Layer 4 of a small transformer language model trained on English Wikipedia (8 layers, counted from 0, width 96).
A neuron's activation on a vector x is SiLU(gate . x + bias) times (in . x + bias), where the dot is the dot product.

Input weights of the MLP neurons that the questions are about. A number n stands for (n - 128) times 0.0037.
n42 gate (bias -0.033): 133, 123, 127, 112, 204, 150, 222, 83, 120, 210, 89, 97, 93, 125, 89, 88, 107, 158, 125, 208, 46, 78, 93, 161, 143, 176, 112, 39, 87, 102, 145, 127, 152, 75, 127, 187, 150, 116, 119, 166, 178, 144, 110, 106, 123, 143, 131, 157, 142, 76, 85, 172, 114, 141, 135, 169, 108, 109, 164, 120, 130, 106, 203, 49, 136, 129, 108, 128, 128, 115, 153, 178, 136, 140, 136, 196, 154, 217, 84, 50, 50, 150, 88, 142, 94, 104, 97, 27, 151, 116, 138, 182, 181, 121, 127, 142
n45 gate (bias -0.076): 147, 127, 104, 103, 88, 137, 146, 138, 153, 66, 153, 130, 82, 117, 150, 107, 68, 95, 56, 130, 109, 158, 154, 101, 59, 143, 154, 103, 188, 141, 122, 86, 152, 105, 68, 119, 61, 113, 128, 129, 141, 147, 116, 98, 51, 199, 147, 206, 220, 79, 93, 127, 162, 158, 68, 147, 168, 162, 162, 145, 129, 158, 143, 133, 122, 158, 153, 178, 95, 165, 163, 73, 99, 158, 237, 49, 123, 150, 207, 107, 128, 115, 96, 175, 182, 83, 152, 124, 8, 133, 118, 51, 103, 147, 124, 137
n109 gate (bias -0.001): 148, 131, 103, 164, 128, 158, 123, 156, 157, 163, 35, 112, 128, 142, 122, 115, 115, 114, 120, 148, 81, 146, 110, 147, 146, 147, 129, 140, 120, 152, 130, 107, 112, 177, 152, 112, 100, 145, 107, 115, 94, 188, 157, 143, 99, 76, 145, 163, 117, 142, 40, 152, 178, 139, 125, 174, 152, 142, 120, 61, 148, 100, 147, 103, 138, 112, 70, 151, 123, 119, 153, 162, 120, 140, 89, 136, 131, 200, 183, 81, 130, 175, 118, 115, 139, 171, 129, 63, 92, 167, 89, 107, 100, 124, 128, 97
n124 gate (bias -0.024): 116, 112, 157, 137, 126, 102, 177, 111, 156, 136, 108, 125, 208, 105, 132, 131, 158, 127, 119, 92, 189, 125, 144, 184, 163, 135, 108, 136, 97, 126, 135, 105, 95, 115, 134, 64, 103, 91, 137, 168, 110, 190, 115, 176, 157, 124, 100, 128, 113, 97, 116, 101, 150, 134, 132, 128, 130, 123, 137, 116, 163, 143, 122, 98, 103, 140, 138, 113, 156, 122, 53, 148, 115, 156, 156, 132, 163, 136, 153, 144, 162, 125, 149, 101, 106, 121, 106, 78, 111, 145, 121, 141, 72, 88, 151, 87
n145 gate (bias -0.056): 166, 113, 131, 171, 120, 117, 161, 88, 130, 151, 125, 115, 74, 98, 92, 124, 164, 144, 141, 152, 59, 126, 124, 167, 112, 161, 114, 36, 72, 89, 191, 202, 160, 125, 145, 132, 88, 133, 125, 176, 160, 129, 104, 192, 86, 177, 121, 215, 130, 118, 130, 109, 154, 166, 234, 85, 124, 121, 84, 105, 108, 134, 192, 61, 105, 125, 112, 125, 137, 142, 71, 188, 164, 156, 220, 144, 139, 93, 92, 113, 99, 90, 92, 108, 94, 199, 132, 120, 103, 73, 105, 147, 92, 133, 76, 136
n176 gate (bias -0.063): 136, 131, 153, 142, 73, 120, 121, 95, 131, 158, 113, 161, 191, 144, 82, 51, 136, 160, 133, 176, 74, 115, 58, 131, 154, 171, 109, 102, 110, 131, 165, 107, 69, 144, 83, 133, 195, 158, 111, 178, 100, 135, 138, 124, 93, 193, 138, 155, 124, 56, 104, 105, 152, 145, 130, 96, 141, 97, 123, 122, 86, 95, 156, 158, 205, 181, 181, 158, 108, 154, 106, 155, 86, 159, 141, 151, 112, 58, 135, 127, 141, 92, 231, 98, 129, 112, 195, 114, 65, 141, 106, 116, 133, 66, 136, 148
n186 gate (bias -0.047): 98, 124, 13, 82, 109, 171, 177, 177, 140, 121, 72, 110, 125, 145, 130, 150, 119, 142, 117, 150, 148, 123, 134, 78, 121, 196, 104, 122, 136, 155, 162, 93, 138, 92, 127, 101, 113, 145, 110, 140, 199, 95, 100, 85, 124, 144, 130, 110, 72, 68, 109, 96, 69, 180, 124, 125, 179, 120, 136, 135, 75, 134, 82, 117, 148, 153, 198, 94, 142, 195, 145, 57, 122, 134, 169, 85, 141, 191, 122, 97, 146, 192, 133, 182, 127, 159, 127, 86, 155, 160, 98, 112, 183, 177, 143, 119
n42 in (bias 0.019): 221, 141, 146, 53, 160, 108, 147, 174, 61, 120, 106, 124, 181, 135, 133, 160, 105, 112, 140, 122, 159, 138, 101, 103, 168, 31, 176, 130, 107, 112, 149, 152, 176, 171, 104, 159, 155, 147, 108, 124, 113, 181, 132, 105, 100, 103, 225, 149, 103, 138, 103, 101, 48, 65, 153, 122, 99, 124, 130, 93, 188, 105, 122, 104, 158, 67, 126, 133, 153, 160, 158, 101, 190, 63, 77, 111, 117, 148, 110, 123, 142, 164, 111, 165, 136, 123, 144, 97, 152, 112, 114, 120, 104, 117, 108, 141
n45 in (bias 0.053): 94, 142, 117, 108, 143, 137, 123, 97, 168, 166, 58, 107, 158, 164, 145, 62, 172, 137, 106, 85, 149, 151, 111, 136, 97, 179, 147, 110, 138, 187, 129, 130, 147, 179, 140, 80, 109, 57, 128, 117, 120, 156, 102, 196, 186, 82, 112, 199, 129, 91, 125, 116, 164, 70, 168, 93, 116, 128, 121, 138, 144, 162, 51, 107, 178, 169, 119, 76, 127, 127, 119, 37, 96, 141, 160, 120, 111, 108, 126, 142, 130, 149, 138, 168, 86, 128, 149, 163, 103, 144, 135, 105, 131, 101, 156, 92
n109 in (bias -0.007): 105, 120, 48, 108, 94, 125, 130, 96, 84, 138, 133, 108, 129, 78, 78, 171, 130, 145, 129, 166, 80, 128, 182, 64, 124, 109, 56, 141, 68, 117, 130, 107, 160, 184, 69, 172, 121, 179, 108, 138, 126, 140, 112, 113, 157, 136, 109, 107, 132, 105, 169, 89, 140, 156, 156, 181, 114, 137, 165, 123, 122, 108, 121, 148, 108, 154, 115, 132, 118, 190, 105, 160, 157, 144, 126, 129, 151, 175, 137, 129, 121, 137, 152, 101, 140, 180, 107, 79, 176, 78, 173, 172, 130, 117, 137, 192
n124 in (bias 0.005): 127, 131, 132, 156, 133, 91, 120, 123, 153, 146, 114, 105, 134, 156, 114, 134, 138, 124, 140, 132, 121, 135, 119, 132, 176, 142, 143, 118, 86, 158, 164, 97, 155, 147, 156, 125, 129, 93, 155, 120, 111, 127, 109, 177, 145, 128, 77, 129, 122, 122, 92, 116, 168, 152, 142, 130, 72, 96, 119, 140, 158, 107, 148, 106, 170, 90, 131, 61, 182, 82, 99, 170, 115, 144, 71, 182, 128, 94, 135, 157, 138, 129, 172, 150, 97, 40, 94, 89, 152, 113, 128, 148, 146, 77, 193, 88
n145 in (bias 0.016): 131, 59, 124, 100, 101, 141, 126, 160, 157, 90, 138, 118, 179, 92, 125, 153, 110, 145, 155, 126, 198, 155, 93, 139, 124, 116, 118, 138, 104, 156, 114, 127, 158, 133, 66, 126, 164, 92, 119, 101, 124, 126, 118, 99, 69, 105, 211, 48, 137, 81, 118, 149, 109, 87, 150, 108, 176, 129, 116, 129, 199, 135, 124, 141, 140, 162, 110, 113, 84, 141, 106, 82, 211, 109, 146, 54, 107, 168, 104, 147, 120, 119, 87, 141, 182, 157, 32, 196, 123, 182, 129, 109, 179, 129, 136, 192
n176 in (bias 0.012): 162, 76, 99, 144, 150, 140, 88, 158, 73, 138, 121, 107, 120, 127, 111, 71, 122, 113, 129, 148, 137, 126, 202, 114, 137, 152, 121, 123, 152, 73, 168, 116, 146, 86, 125, 96, 90, 126, 116, 182, 106, 147, 92, 111, 169, 149, 134, 208, 138, 151, 90, 82, 85, 162, 152, 101, 173, 177, 158, 247, 108, 117, 109, 143, 164, 172, 126, 111, 112, 112, 97, 138, 139, 106, 116, 110, 122, 97, 88, 101, 132, 122, 112, 139, 148, 111, 60, 111, 182, 133, 106, 116, 146, 141, 131, 177
n186 in (bias -0.027): 103, 189, 125, 105, 134, 150, 182, 118, 129, 157, 160, 155, 108, 103, 123, 87, 139, 154, 127, 98, 131, 162, 168, 159, 114, 129, 107, 119, 48, 80, 132, 132, 210, 135, 141, 165, 134, 143, 112, 140, 144, 109, 119, 138, 138, 102, 145, 186, 144, 153, 96, 104, 114, 116, 76, 188, 149, 65, 77, 140, 118, 159, 124, 112, 152, 123, 138, 188, 150, 144, 140, 97, 117, 145, 144, 151, 83, 125, 84, 99, 105, 141, 105, 96, 134, 138, 167, 111, 77, 87, 168, 120, 107, 98, 120, 158

Each question shows a token from some text and the vector x that enters the MLP there. A number n stands for (n - 128) times 0.033.

" M": 128, 116, 147, 128, 134, 116, 170, 145, 108, 100, 117, 131, 135, 136, 163, 143, 109, 155, 137, 135, 154, 124, 142, 130, 144, 115, 131, 127, 89, 118, 149, 133, 101, 102, 104, 64, 113, 126, 136, 128, 132, 150, 141, 135, 166, 127, 138, 106, 143, 133, 121, 138, 137, 123, 116, 107, 142, 116, 119, 110, 125, 117, 103, 138, 137, 117, 81, 122, 154, 137, 128, 158, 132, 99, 129, 144, 66, 139, 124, 180, 139, 151, 150, 113, 125, 132, 111, 114, 141, 112, 130, 132, 117, 136, 65, 144
Which neuron fires most, and how strongly? n45, at about 0.16

"p": 128, 121, 140, 105, 134, 163, 197, 99, 124, 115, 84, 120, 124, 105, 156, 135, 109, 139, 128, 117, 171, 126, 134, 126, 117, 124, 127, 154, 129, 123, 136, 155, 91, 61, 85, 90, 80, 139, 113, 114, 136, 112, 153, 125, 150, 124, 131, 163, 151, 132, 120, 120, 152, 118, 128, 118, 139, 104, 162, 140, 103, 146, 140, 147, 126, 124, 147, 114, 153, 146, 130, 172, 135, 121, 116, 126, 49, 150, 115, 130, 110, 89, 153, 116, 137, 128, 136, 130, 131, 129, 147, 134, 128, 145, 122, 144
Which of these neurons fires most? n186

"c": 125, 144, 139, 127, 165, 132, 187, 91, 110, 112, 117, 130, 125, 116, 156, 161, 119, 125, 143, 157, 144, 117, 111, 130, 116, 95, 154, 136, 148, 120, 133, 195, 136, 105, 90, 106, 104, 166, 117, 149, 134, 122, 143, 111, 156, 124, 125, 138, 141, 125, 176, 115, 128, 115, 143, 137, 151, 116, 160, 123, 88, 126, 138, 149, 126, 136, 115, 110, 126, 144, 113, 108, 135, 131, 122, 138, 51, 129, 83, 119, 87, 101, 102, 91, 108, 138, 144, 112, 133, 117, 150, 120, 169, 138, 121, 174
Which two neurons fire most, strongest first? n42, n124

"in": 113, 114, 127, 103, 165, 158, 177, 118, 128, 127, 100, 108, 117, 122, 142, 169, 147, 128, 134, 114, 131, 111, 148, 145, 119, 95, 159, 127, 166, 106, 136, 151, 120, 147, 91, 70, 107, 116, 124, 116, 138, 127, 147, 99, 134, 118, 126, 133, 129, 147, 122, 131, 162, 125, 137, 153, 153, 96, 154, 140, 113, 142, 89, 133, 170, 125, 139, 122, 130, 120, 111, 150, 117, 126, 80, 123, 55, 131, 111, 129, 101, 141, 132, 123, 139, 135, 156, 81, 149, 109, 106, 163, 139, 155, 140, 181
Which two neurons fire most, strongest first? n42, n186

"ric": 78, 125, 144, 138, 158, 111, 183, 127, 105, 110, 94, 129, 165, 112, 151, 124, 133, 133, 127, 103, 178, 95, 142, 118, 113, 127, 158, 181, 162, 110, 114, 178, 101, 129, 90, 67, 97, 165, 134, 120, 161, 136, 150, 131, 166, 117, 129, 103, 120, 118, 143, 135, 135, 128, 112, 132, 152, 123, 131, 115, 90, 142, 135, 156, 154, 119, 142, 116, 131, 153, 124, 136, 139, 116, 100, 147, 57, 100, 120, 108, 98, 97, 143, 119, 117, 123, 132, 137, 146, 128, 113, 121, 176, 140, 138, 144
Which two neurons fire most, strongest first? n109, n42

"re": 128, 102, 125, 134, 123, 118, 180, 134, 121, 147, 146, 124, 122, 117, 153, 138, 105, 131, 114, 114, 121, 98, 116, 135, 137, 123, 159, 129, 69, 144, 127, 194, 128, 97, 106, 112, 111, 151, 133, 105, 167, 161, 144, 148, 141, 139, 131, 178, 131, 127, 143, 123, 167, 114, 109, 138, 103, 68, 159, 84, 121, 120, 128, 135, 145, 121, 130, 141, 129, 140, 128, 113, 110, 102, 138, 126, 51, 117, 140, 128, 108, 138, 86, 153, 125, 145, 140, 74, 108, 135, 120, 137, 137, 153, 119, 178
Which neuron fires most, and how strongly? n42, at about 2.1

"se": 107, 121, 149, 139, 142, 106, 175, 118, 113, 128, 119, 111, 139, 103, 147, 136, 151, 151, 135, 115, 144, 119, 120, 125, 137, 111, 143, 153, 72, 131, 116, 155, 129, 58, 96, 125, 92, 133, 145, 134, 161, 143, 129, 132, 131, 127, 129, 153, 117, 128, 144, 120, 158, 97, 170, 144, 117, 97, 117, 128, 135, 136, 120, 147, 165, 139, 134, 112, 139, 138, 122, 113, 132, 120, 184, 120, 57, 121, 115, 109, 112, 81, 101, 115, 121, 159, 146, 104, 109, 133, 142, 170, 130, 146, 118, 170
Which of these neurons fires most? n145

" ex": 131, 127, 140, 121, 120, 126, 172, 133, 108, 119, 104, 136, 131, 138, 177, 132, 132, 140, 172, 150, 156, 97, 125, 150, 133, 128, 133, 159, 115, 120, 136, 144, 109, 85, 68, 82, 120, 117, 145, 100, 123, 101, 159, 145, 145, 129, 97, 138, 134, 133, 90, 133, 176, 114, 113, 126, 173, 110, 155, 104, 91, 148, 136, 141, 127, 120, 134, 112, 114, 140, 97, 178, 101, 143, 131, 139, 57, 132, 110, 91, 140, 106, 182, 144, 129, 128, 109, 123, 131, 103, 126, 112, 129, 135, 124, 134
Which of these neurons fires most? n124

"'": 141, 107, 116, 117, 118, 130, 150, 123, 98, 136, 91, 125, 143, 112, 153, 132, 95, 142, 121, 129, 169, 155, 163, 133, 142, 114, 140, 119, 115, 134, 121, 134, 125, 114, 98, 63, 105, 128, 150, 129, 117, 120, 139, 149, 141, 146, 101, 135, 120, 111, 100, 129, 172, 112, 136, 101, 110, 102, 149, 91, 135, 129, 129, 169, 186, 118, 103, 103, 136, 149, 163, 116, 136, 141, 114, 137, 62, 158, 78, 153, 107, 132, 122, 145, 124, 145, 149, 94, 152, 121, 113, 142, 172, 138, 117, 174
Which of these neurons fires most? n42

"it": 109, 80, 127, 117, 139, 121, 179, 126, 109, 112, 100, 115, 142, 101, 169, 142, 109, 129, 133, 103, 150, 120, 186, 112, 131, 107, 122, 164, 159, 97, 147, 175, 84, 150, 81, 106, 86, 157, 122, 102, 142, 165, 139, 148, 147, 144, 139, 151, 119, 132, 151, 149, 152, 121, 94, 150, 138, 100, 133, 145, 115, 135, 113, 123, 146, 145, 113, 131, 141, 116, 141, 136, 123, 114, 118, 109, 54, 116, 143, 117, 106, 158, 129, 116, 130, 149, 126, 116, 148, 113, 134, 128, 133, 163, 126, 139
Which of these neurons fires most? n109

" ": 117, 135, 138, 102, 132, 139, 187, 133, 124, 115, 96, 156, 123, 124, 142, 124, 123, 146, 134, 115, 147, 133, 136, 117, 118, 92, 122, 151, 113, 121, 124, 124, 119, 107, 108, 77, 112, 149, 143, 117, 128, 169, 154, 143, 130, 150, 83, 150, 121, 146, 123, 147, 130, 105, 104, 139, 137, 97, 118, 142, 107, 147, 127, 130, 108, 145, 123, 135, 132, 128, 115, 177, 137, 115, 139, 161, 46, 149, 108, 148, 139, 110, 162, 100, 120, 134, 130, 102, 125, 98, 133, 136, 139, 145, 105, 141
Which of these neurons fires most? n45

"el": 88, 71, 107, 105, 128, 131, 172, 122, 146, 110, 127, 109, 138, 110, 148, 166, 143, 153, 130, 134, 144, 141, 118, 152, 123, 139, 147, 132, 123, 148, 126, 182, 121, 159, 97, 66, 153, 112, 127, 124, 139, 129, 137, 144, 171, 99, 110, 152, 129, 126, 135, 109, 152, 119, 147, 136, 155, 83, 129, 95, 100, 130, 123, 137, 144, 127, 144, 132, 130, 128, 90, 144, 126, 142, 119, 171, 64, 143, 72, 141, 107, 115, 110, 117, 124, 132, 126, 121, 159, 84, 152, 157, 125, 141, 135, 174
Which two neurons fire most, strongest first? n145, n124

"r": 123, 127, 140, 119, 152, 141, 177, 113, 142, 120, 125, 117, 116, 118, 155, 153, 141, 153, 123, 124, 164, 123, 127, 172, 138, 109, 181, 154, 92, 142, 143, 138, 125, 72, 81, 80, 128, 151, 129, 114, 152, 135, 132, 115, 135, 127, 111, 146, 134, 127, 171, 157, 112, 130, 113, 121, 170, 82, 142, 92, 103, 133, 137, 146, 142, 103, 120, 148, 122, 152, 110, 150, 134, 133, 103, 86, 55, 120, 121, 102, 111, 86, 109, 126, 149, 132, 93, 137, 154, 109, 128, 112, 152, 124, 119, 154
Which of these neurons fires most? n109

" wh": 112, 92, 129, 172, 121, 133, 172, 144, 94, 117, 121, 139, 107, 111, 158, 133, 120, 146, 124, 131, 163, 135, 122, 143, 143, 90, 102, 137, 63, 117, 117, 146, 147, 121, 83, 114, 97, 140, 161, 130, 123, 129, 150, 151, 124, 136, 137, 151, 119, 115, 119, 158, 162, 119, 151, 127, 117, 102, 97, 94, 155, 133, 111, 124, 157, 139, 125, 120, 136, 154, 127, 118, 137, 130, 141, 128, 55, 132, 121, 113, 126, 119, 135, 127, 115, 126, 108, 94, 104, 115, 151, 141, 158, 130, 108, 184
Which of these neurons fires most? n145

"\"": 136, 121, 147, 143, 165, 116, 164, 113, 97, 124, 116, 128, 133, 92, 148, 139, 137, 134, 136, 119, 127, 124, 119, 120, 145, 90, 128, 117, 88, 119, 99, 121, 132, 110, 111, 101, 117, 149, 157, 124, 130, 113, 145, 124, 113, 117, 114, 139, 112, 127, 90, 137, 154, 113, 145, 125, 141, 102, 123, 125, 122, 146, 122, 131, 169, 118, 126, 87, 147, 167, 124, 145, 131, 133, 105, 100, 55, 136, 91, 143, 123, 116, 129, 143, 148, 169, 150, 96, 144, 139, 116, 179, 193, 127, 128, 150
Which neuron fires most, and how strongly? n42, at about 1.4

"ust": 113, 118, 149, 101, 137, 135, 185, 105, 125, 147, 99, 126, 122, 107, 139, 142, 139, 144, 120, 109, 147, 140, 152, 124, 137, 152, 157, 149, 153, 152, 121, 155, 74, 152, 108, 46, 118, 132, 129, 117, 79, 125, 135, 166, 151, 99, 118, 140, 129, 127, 113, 136, 186, 99, 115, 125, 150, 89, 120, 137, 119, 128, 122, 131, 115, 151, 96, 110, 134, 118, 175, 176, 133, 109, 128, 184, 69, 131, 140, 131, 138, 125, 169, 114, 117, 136, 97, 87, 132, 97, 166, 112, 99, 107, 134, 141
Which of these neurons fires most? n124

".": 142, 117, 144, 122, 134, 134, 184, 131, 121, 110, 128, 132, 121, 103, 162, 132, 111, 129, 118, 135, 137, 130, 126, 121, 126, 119, 120, 115, 132, 120, 91, 105, 136, 119, 83, 102, 115, 139, 155, 130, 148, 136, 163, 128, 130, 123, 134, 168, 134, 127, 121, 145, 127, 119, 129, 133, 115, 97, 109, 125, 104, 133, 138, 154, 144, 153, 124, 134, 123, 153, 131, 124, 134, 144, 120, 123, 46, 112, 116, 126, 76, 124, 132, 121, 120, 144, 186, 133, 124, 125, 148, 140, 151, 138, 100, 157
Which two neurons fire most, strongest first? n124, n42

"g": 133, 102, 120, 122, 145, 129, 176, 102, 126, 99, 144, 110, 151, 105, 167, 170, 123, 123, 147, 120, 168, 144, 146, 104, 128, 93, 132, 139, 142, 159, 128, 163, 133, 118, 78, 95, 145, 129, 133, 135, 101, 122, 124, 133, 174, 77, 109, 117, 146, 141, 152, 163, 113, 121, 104, 118, 156, 111, 123, 155, 133, 127, 164, 156, 122, 98, 124, 102, 142, 116, 116, 143, 120, 103, 112, 113, 64, 124, 113, 147, 111, 126, 129, 105, 99, 147, 141, 128, 128, 110, 151, 146, 146, 128, 120, 164
Which neuron fires most, and how strongly? n45, at about 0.13

"9": 135, 105, 131, 96, 138, 120, 194, 110, 109, 110, 96, 144, 138, 100, 142, 131, 123, 142, 133, 119, 123, 146, 166, 120, 106, 106, 119, 143, 158, 101, 74, 162, 104, 150, 97, 77, 128, 137, 131, 117, 127, 134, 156, 143, 154, 152, 103, 151, 116, 139, 109, 145, 136, 120, 126, 132, 158, 88, 152, 109, 106, 149, 148, 136, 122, 140, 139, 114, 136, 139, 152, 166, 130, 111, 108, 131, 60, 153, 116, 137, 135, 110, 113, 104, 111, 165, 125, 111, 153, 144, 152, 111, 130, 126, 137, 144
Which neuron fires most, and how strongly? n109, at about 0.21

"al": 111, 103, 96, 132, 132, 103, 183, 124, 124, 133, 110, 104, 132, 100, 159, 141, 129, 142, 125, 126, 128, 125, 136, 149, 140, 112, 151, 158, 107, 110, 136, 126, 83, 122, 112, 51, 138, 111, 128, 109, 154, 146, 137, 145, 192, 106, 102, 137, 133, 109, 131, 104, 147, 120, 131, 139, 159, 112, 133, 119, 103, 126, 128, 131, 159, 111, 113, 105, 139, 114, 127, 172, 116, 111, 108, 137, 67, 146, 118, 144, 118, 137, 92, 125, 167, 129, 142, 120, 151, 146, 144, 161, 150, 165, 125, 155
Which of these neurons fires most? n124

"ur": 100, 97, 134, 98, 148, 154, 182, 122, 118, 123, 141, 120, 117, 126, 165, 165, 135, 124, 128, 133, 166, 123, 159, 136, 116, 135, 179, 104, 169, 127, 119, 171, 143, 133, 84, 62, 119, 132, 122, 129, 134, 127, 151, 162, 142, 113, 111, 154, 125, 127, 136, 140, 131, 119, 111, 139, 164, 91, 147, 110, 87, 127, 104, 135, 125, 151, 108, 116, 107, 141, 149, 122, 97, 111, 172, 122, 57, 128, 118, 139, 119, 145, 95, 148, 127, 121, 136, 150, 147, 93, 121, 126, 109, 147, 126, 154
Which of these neurons fires most? n45

" he": 118, 112, 140, 153, 134, 128, 188, 151, 104, 144, 102, 133, 131, 106, 151, 116, 135, 125, 133, 139, 159, 108, 111, 145, 138, 92, 135, 166, 122, 117, 117, 140, 162, 63, 106, 96, 106, 155, 143, 103, 140, 146, 153, 136, 107, 140, 118, 146, 122, 122, 127, 134, 161, 102, 146, 130, 112, 113, 120, 89, 152, 140, 103, 114, 148, 116, 144, 113, 138, 149, 111, 138, 120, 136, 136, 184, 50, 143, 108, 105, 122, 120, 131, 129, 101, 144, 106, 111, 120, 102, 160, 120, 171, 130, 116, 154
Which of these neurons fires most? n42

"th": 132, 107, 130, 115, 79, 159, 183, 100, 101, 118, 112, 124, 140, 105, 156, 163, 114, 143, 123, 142, 129, 115, 152, 169, 117, 114, 117, 143, 131, 128, 110, 151, 113, 96, 91, 65, 89, 117, 127, 123, 129, 158, 150, 138, 153, 95, 116, 170, 123, 120, 152, 113, 153, 100, 135, 147, 140, 103, 137, 120, 122, 126, 127, 145, 162, 132, 125, 110, 160, 149, 136, 177, 124, 145, 155, 124, 50, 158, 122, 116, 116, 96, 106, 100, 149, 152, 109, 135, 136, 131, 169, 151, 118, 128, 136, 142
Which two neurons fire most, strongest first? n145, n109

" w": 116, 129, 142, 139, 120, 125, 184, 147, 105, 148, 110, 134, 135, 100, 148, 120, 127, 148, 132, 146, 164, 116, 123, 132, 124, 104, 111, 138, 118, 115, 131, 128, 149, 100, 78, 94, 106, 136, 127, 95, 128, 158, 165, 130, 111, 155, 141, 137, 124, 121, 105, 138, 160, 106, 145, 132, 109, 103, 138, 87, 112, 145, 132, 149, 140, 133, 140, 129, 144, 163, 118, 157, 124, 142, 138, 129, 48, 155, 117, 108, 138, 105, 104, 108, 108, 129, 125, 133, 121, 96, 157, 136, 171, 139, 96, 178
Which neuron fires most, and how strongly? n145, at about 1.1

"us": 128, 112, 119, 104, 136, 120, 183, 133, 119, 120, 115, 120, 110, 128, 177, 133, 92, 142, 146, 100, 135, 116, 170, 119, 130, 130, 131, 167, 94, 84, 107, 148, 130, 176, 102, 92, 155, 159, 117, 110, 121, 121, 136, 168, 166, 163, 141, 154, 135, 127, 103, 119, 156, 118, 98, 123, 166, 98, 126, 111, 108, 131, 126, 125, 115, 111, 107, 143, 139, 152, 143, 135, 114, 122, 120, 179, 57, 134, 107, 122, 122, 154, 117, 122, 145, 130, 163, 130, 108, 94, 113, 133, 118, 160, 126, 147
Which three neurons fire most, strongest first? n109, n124, n176

"orn": 116, 117, 109, 111, 144, 126, 179, 120, 144, 123, 130, 118, 135, 81, 150, 142, 141, 140, 112, 128, 139, 92, 139, 110, 139, 116, 129, 161, 124, 126, 133, 124, 121, 143, 115, 49, 157, 133, 136, 126, 115, 135, 139, 101, 94, 110, 144, 121, 119, 132, 151, 135, 168, 102, 105, 147, 111, 112, 117, 105, 151, 148, 108, 138, 153, 133, 136, 109, 119, 185, 120, 128, 121, 134, 100, 139, 60, 104, 140, 132, 141, 112, 155, 101, 160, 165, 113, 100, 142, 137, 120, 184, 102, 152, 131, 158
Which of these neurons fires most? n109

"ct": 108, 130, 126, 101, 150, 139, 183, 87, 113, 137, 122, 136, 118, 79, 169, 178, 123, 136, 143, 123, 168, 120, 148, 143, 123, 121, 130, 173, 169, 124, 127, 142, 130, 155, 85, 97, 129, 134, 120, 93, 137, 123, 153, 141, 125, 130, 138, 115, 114, 121, 155, 152, 158, 102, 107, 132, 143, 144, 133, 126, 111, 131, 135, 136, 130, 127, 105, 127, 138, 115, 126, 155, 140, 121, 92, 132, 46, 122, 120, 123, 95, 99, 156, 78, 123, 146, 146, 117, 131, 109, 177, 129, 144, 107, 131, 159
Which three neurons fire most, strongest first? n176, n45, n124

",": 117, 123, 127, 121, 134, 138, 172, 138, 119, 117, 128, 132, 109, 91, 147, 135, 103, 144, 107, 138, 129, 122, 133, 147, 140, 105, 134, 140, 137, 123, 95, 129, 130, 107, 113, 81, 140, 135, 172, 133, 117, 127, 151, 131, 155, 136, 102, 174, 121, 121, 109, 111, 139, 112, 141, 107, 133, 85, 108, 133, 101, 139, 127, 143, 149, 124, 125, 138, 155, 156, 165, 129, 122, 133, 134, 127, 50, 103, 112, 137, 117, 109, 142, 123, 145, 119, 125, 114, 156, 102, 138, 145, 155, 134, 119, 164
Which neuron fires most, and how strongly? n176, at about 0.21

" with": 117, 92, 124, 115, 118, 134, 175, 117, 119, 113, 106, 128, 132, 112, 168, 106, 132, 152, 148, 149, 150, 132, 138, 140, 141, 109, 103, 125, 99, 113, 109, 123, 113, 154, 97, 102, 127, 146, 167, 104, 125, 141, 146, 136, 123, 172, 120, 138, 119, 128, 96, 134, 141, 126, 117, 152, 143, 98, 160, 96, 123, 116, 148, 125, 157, 140, 121, 133, 139, 130, 131, 162, 110, 146, 117, 139, 59, 134, 136, 112, 135, 124, 136, 118, 113, 117, 108, 114, 117, 92, 131, 146, 167, 160, 97, 160
Which of these neurons fires most? n109

" h": 145, 126, 134, 145, 97, 112, 173, 150, 96, 114, 90, 131, 129, 107, 157, 119, 130, 130, 133, 149, 128, 114, 90, 132, 149, 97, 132, 160, 95, 137, 133, 142, 156, 87, 83, 114, 154, 124, 154, 133, 132, 136, 150, 137, 123, 115, 123, 134, 130, 111, 121, 150, 146, 110, 153, 134, 157, 92, 121, 103, 144, 135, 118, 144, 157, 134, 119, 116, 152, 154, 107, 154, 139, 141, 129, 124, 62, 128, 97, 106, 135, 120, 117, 92, 120, 138, 107, 106, 119, 102, 167, 130, 149, 131, 96, 177
Which neuron fires most, and how strongly? n145, at about 2

" in": 126, 132, 121, 120, 126, 132, 175, 141, 119, 137, 79, 120, 129, 118, 164, 126, 133, 141, 157, 149, 152, 125, 132, 115, 127, 122, 122, 134, 134, 132, 129, 124, 121, 119, 105, 92, 117, 160, 156, 116, 101, 149, 152, 109, 136, 136, 101, 121, 117, 133, 137, 117, 149, 107, 119, 151, 156, 113, 163, 130, 86, 141, 131, 128, 151, 155, 137, 102, 111, 131, 139, 156, 118, 140, 119, 142, 49, 112, 128, 94, 145, 94, 158, 114, 141, 126, 115, 108, 142, 93, 133, 166, 138, 147, 99, 165
Which neuron fires most, and how strongly? n176, at about 0.83

"v": 155, 114, 138, 108, 178, 135, 187, 115, 151, 143, 106, 123, 134, 141, 170, 136, 70, 143, 112, 122, 104, 133, 151, 101, 125, 113, 136, 155, 81, 130, 144, 179, 115, 88, 79, 95, 102, 169, 111, 110, 148, 130, 135, 131, 166, 135, 126, 113, 140, 123, 116, 134, 168, 150, 132, 107, 141, 95, 126, 124, 126, 124, 138, 145, 140, 148, 124, 113, 136, 125, 159, 113, 113, 96, 123, 130, 55, 139, 96, 132, 114, 159, 121, 95, 116, 133, 116, 79, 130, 135, 133, 123, 136, 158, 137, 140
Which three neurons fire most, strongest first? n42, n186, n109

" on": 132, 112, 99, 127, 102, 149, 180, 154, 136, 134, 95, 123, 146, 96, 171, 106, 127, 139, 125, 133, 153, 113, 137, 109, 133, 115, 125, 107, 146, 140, 110, 144, 123, 149, 103, 91, 126, 154, 146, 103, 112, 132, 154, 99, 122, 141, 113, 130, 121, 113, 130, 113, 187, 118, 102, 138, 128, 114, 118, 120, 118, 157, 140, 141, 157, 149, 153, 121, 114, 140, 136, 152, 111, 138, 88, 142, 52, 98, 135, 109, 135, 129, 168, 124, 135, 147, 116, 105, 113, 114, 139, 154, 137, 162, 110, 161
Which two neurons fire most, strongest first? n109, n186

" th": 137, 90, 108, 131, 104, 176, 174, 114, 119, 123, 132, 140, 135, 125, 166, 129, 114, 130, 130, 174, 130, 115, 143, 140, 135, 91, 105, 124, 116, 136, 122, 137, 123, 133, 73, 96, 119, 150, 139, 134, 111, 144, 142, 137, 135, 119, 94, 148, 123, 113, 96, 165, 145, 119, 139, 118, 136, 108, 132, 115, 160, 144, 116, 128, 131, 132, 99, 138, 149, 117, 138, 131, 104, 136, 142, 128, 61, 128, 107, 105, 142, 144, 114, 134, 109, 133, 115, 154, 95, 120, 147, 170, 154, 158, 89, 178
Which two neurons fire most, strongest first? n145, n109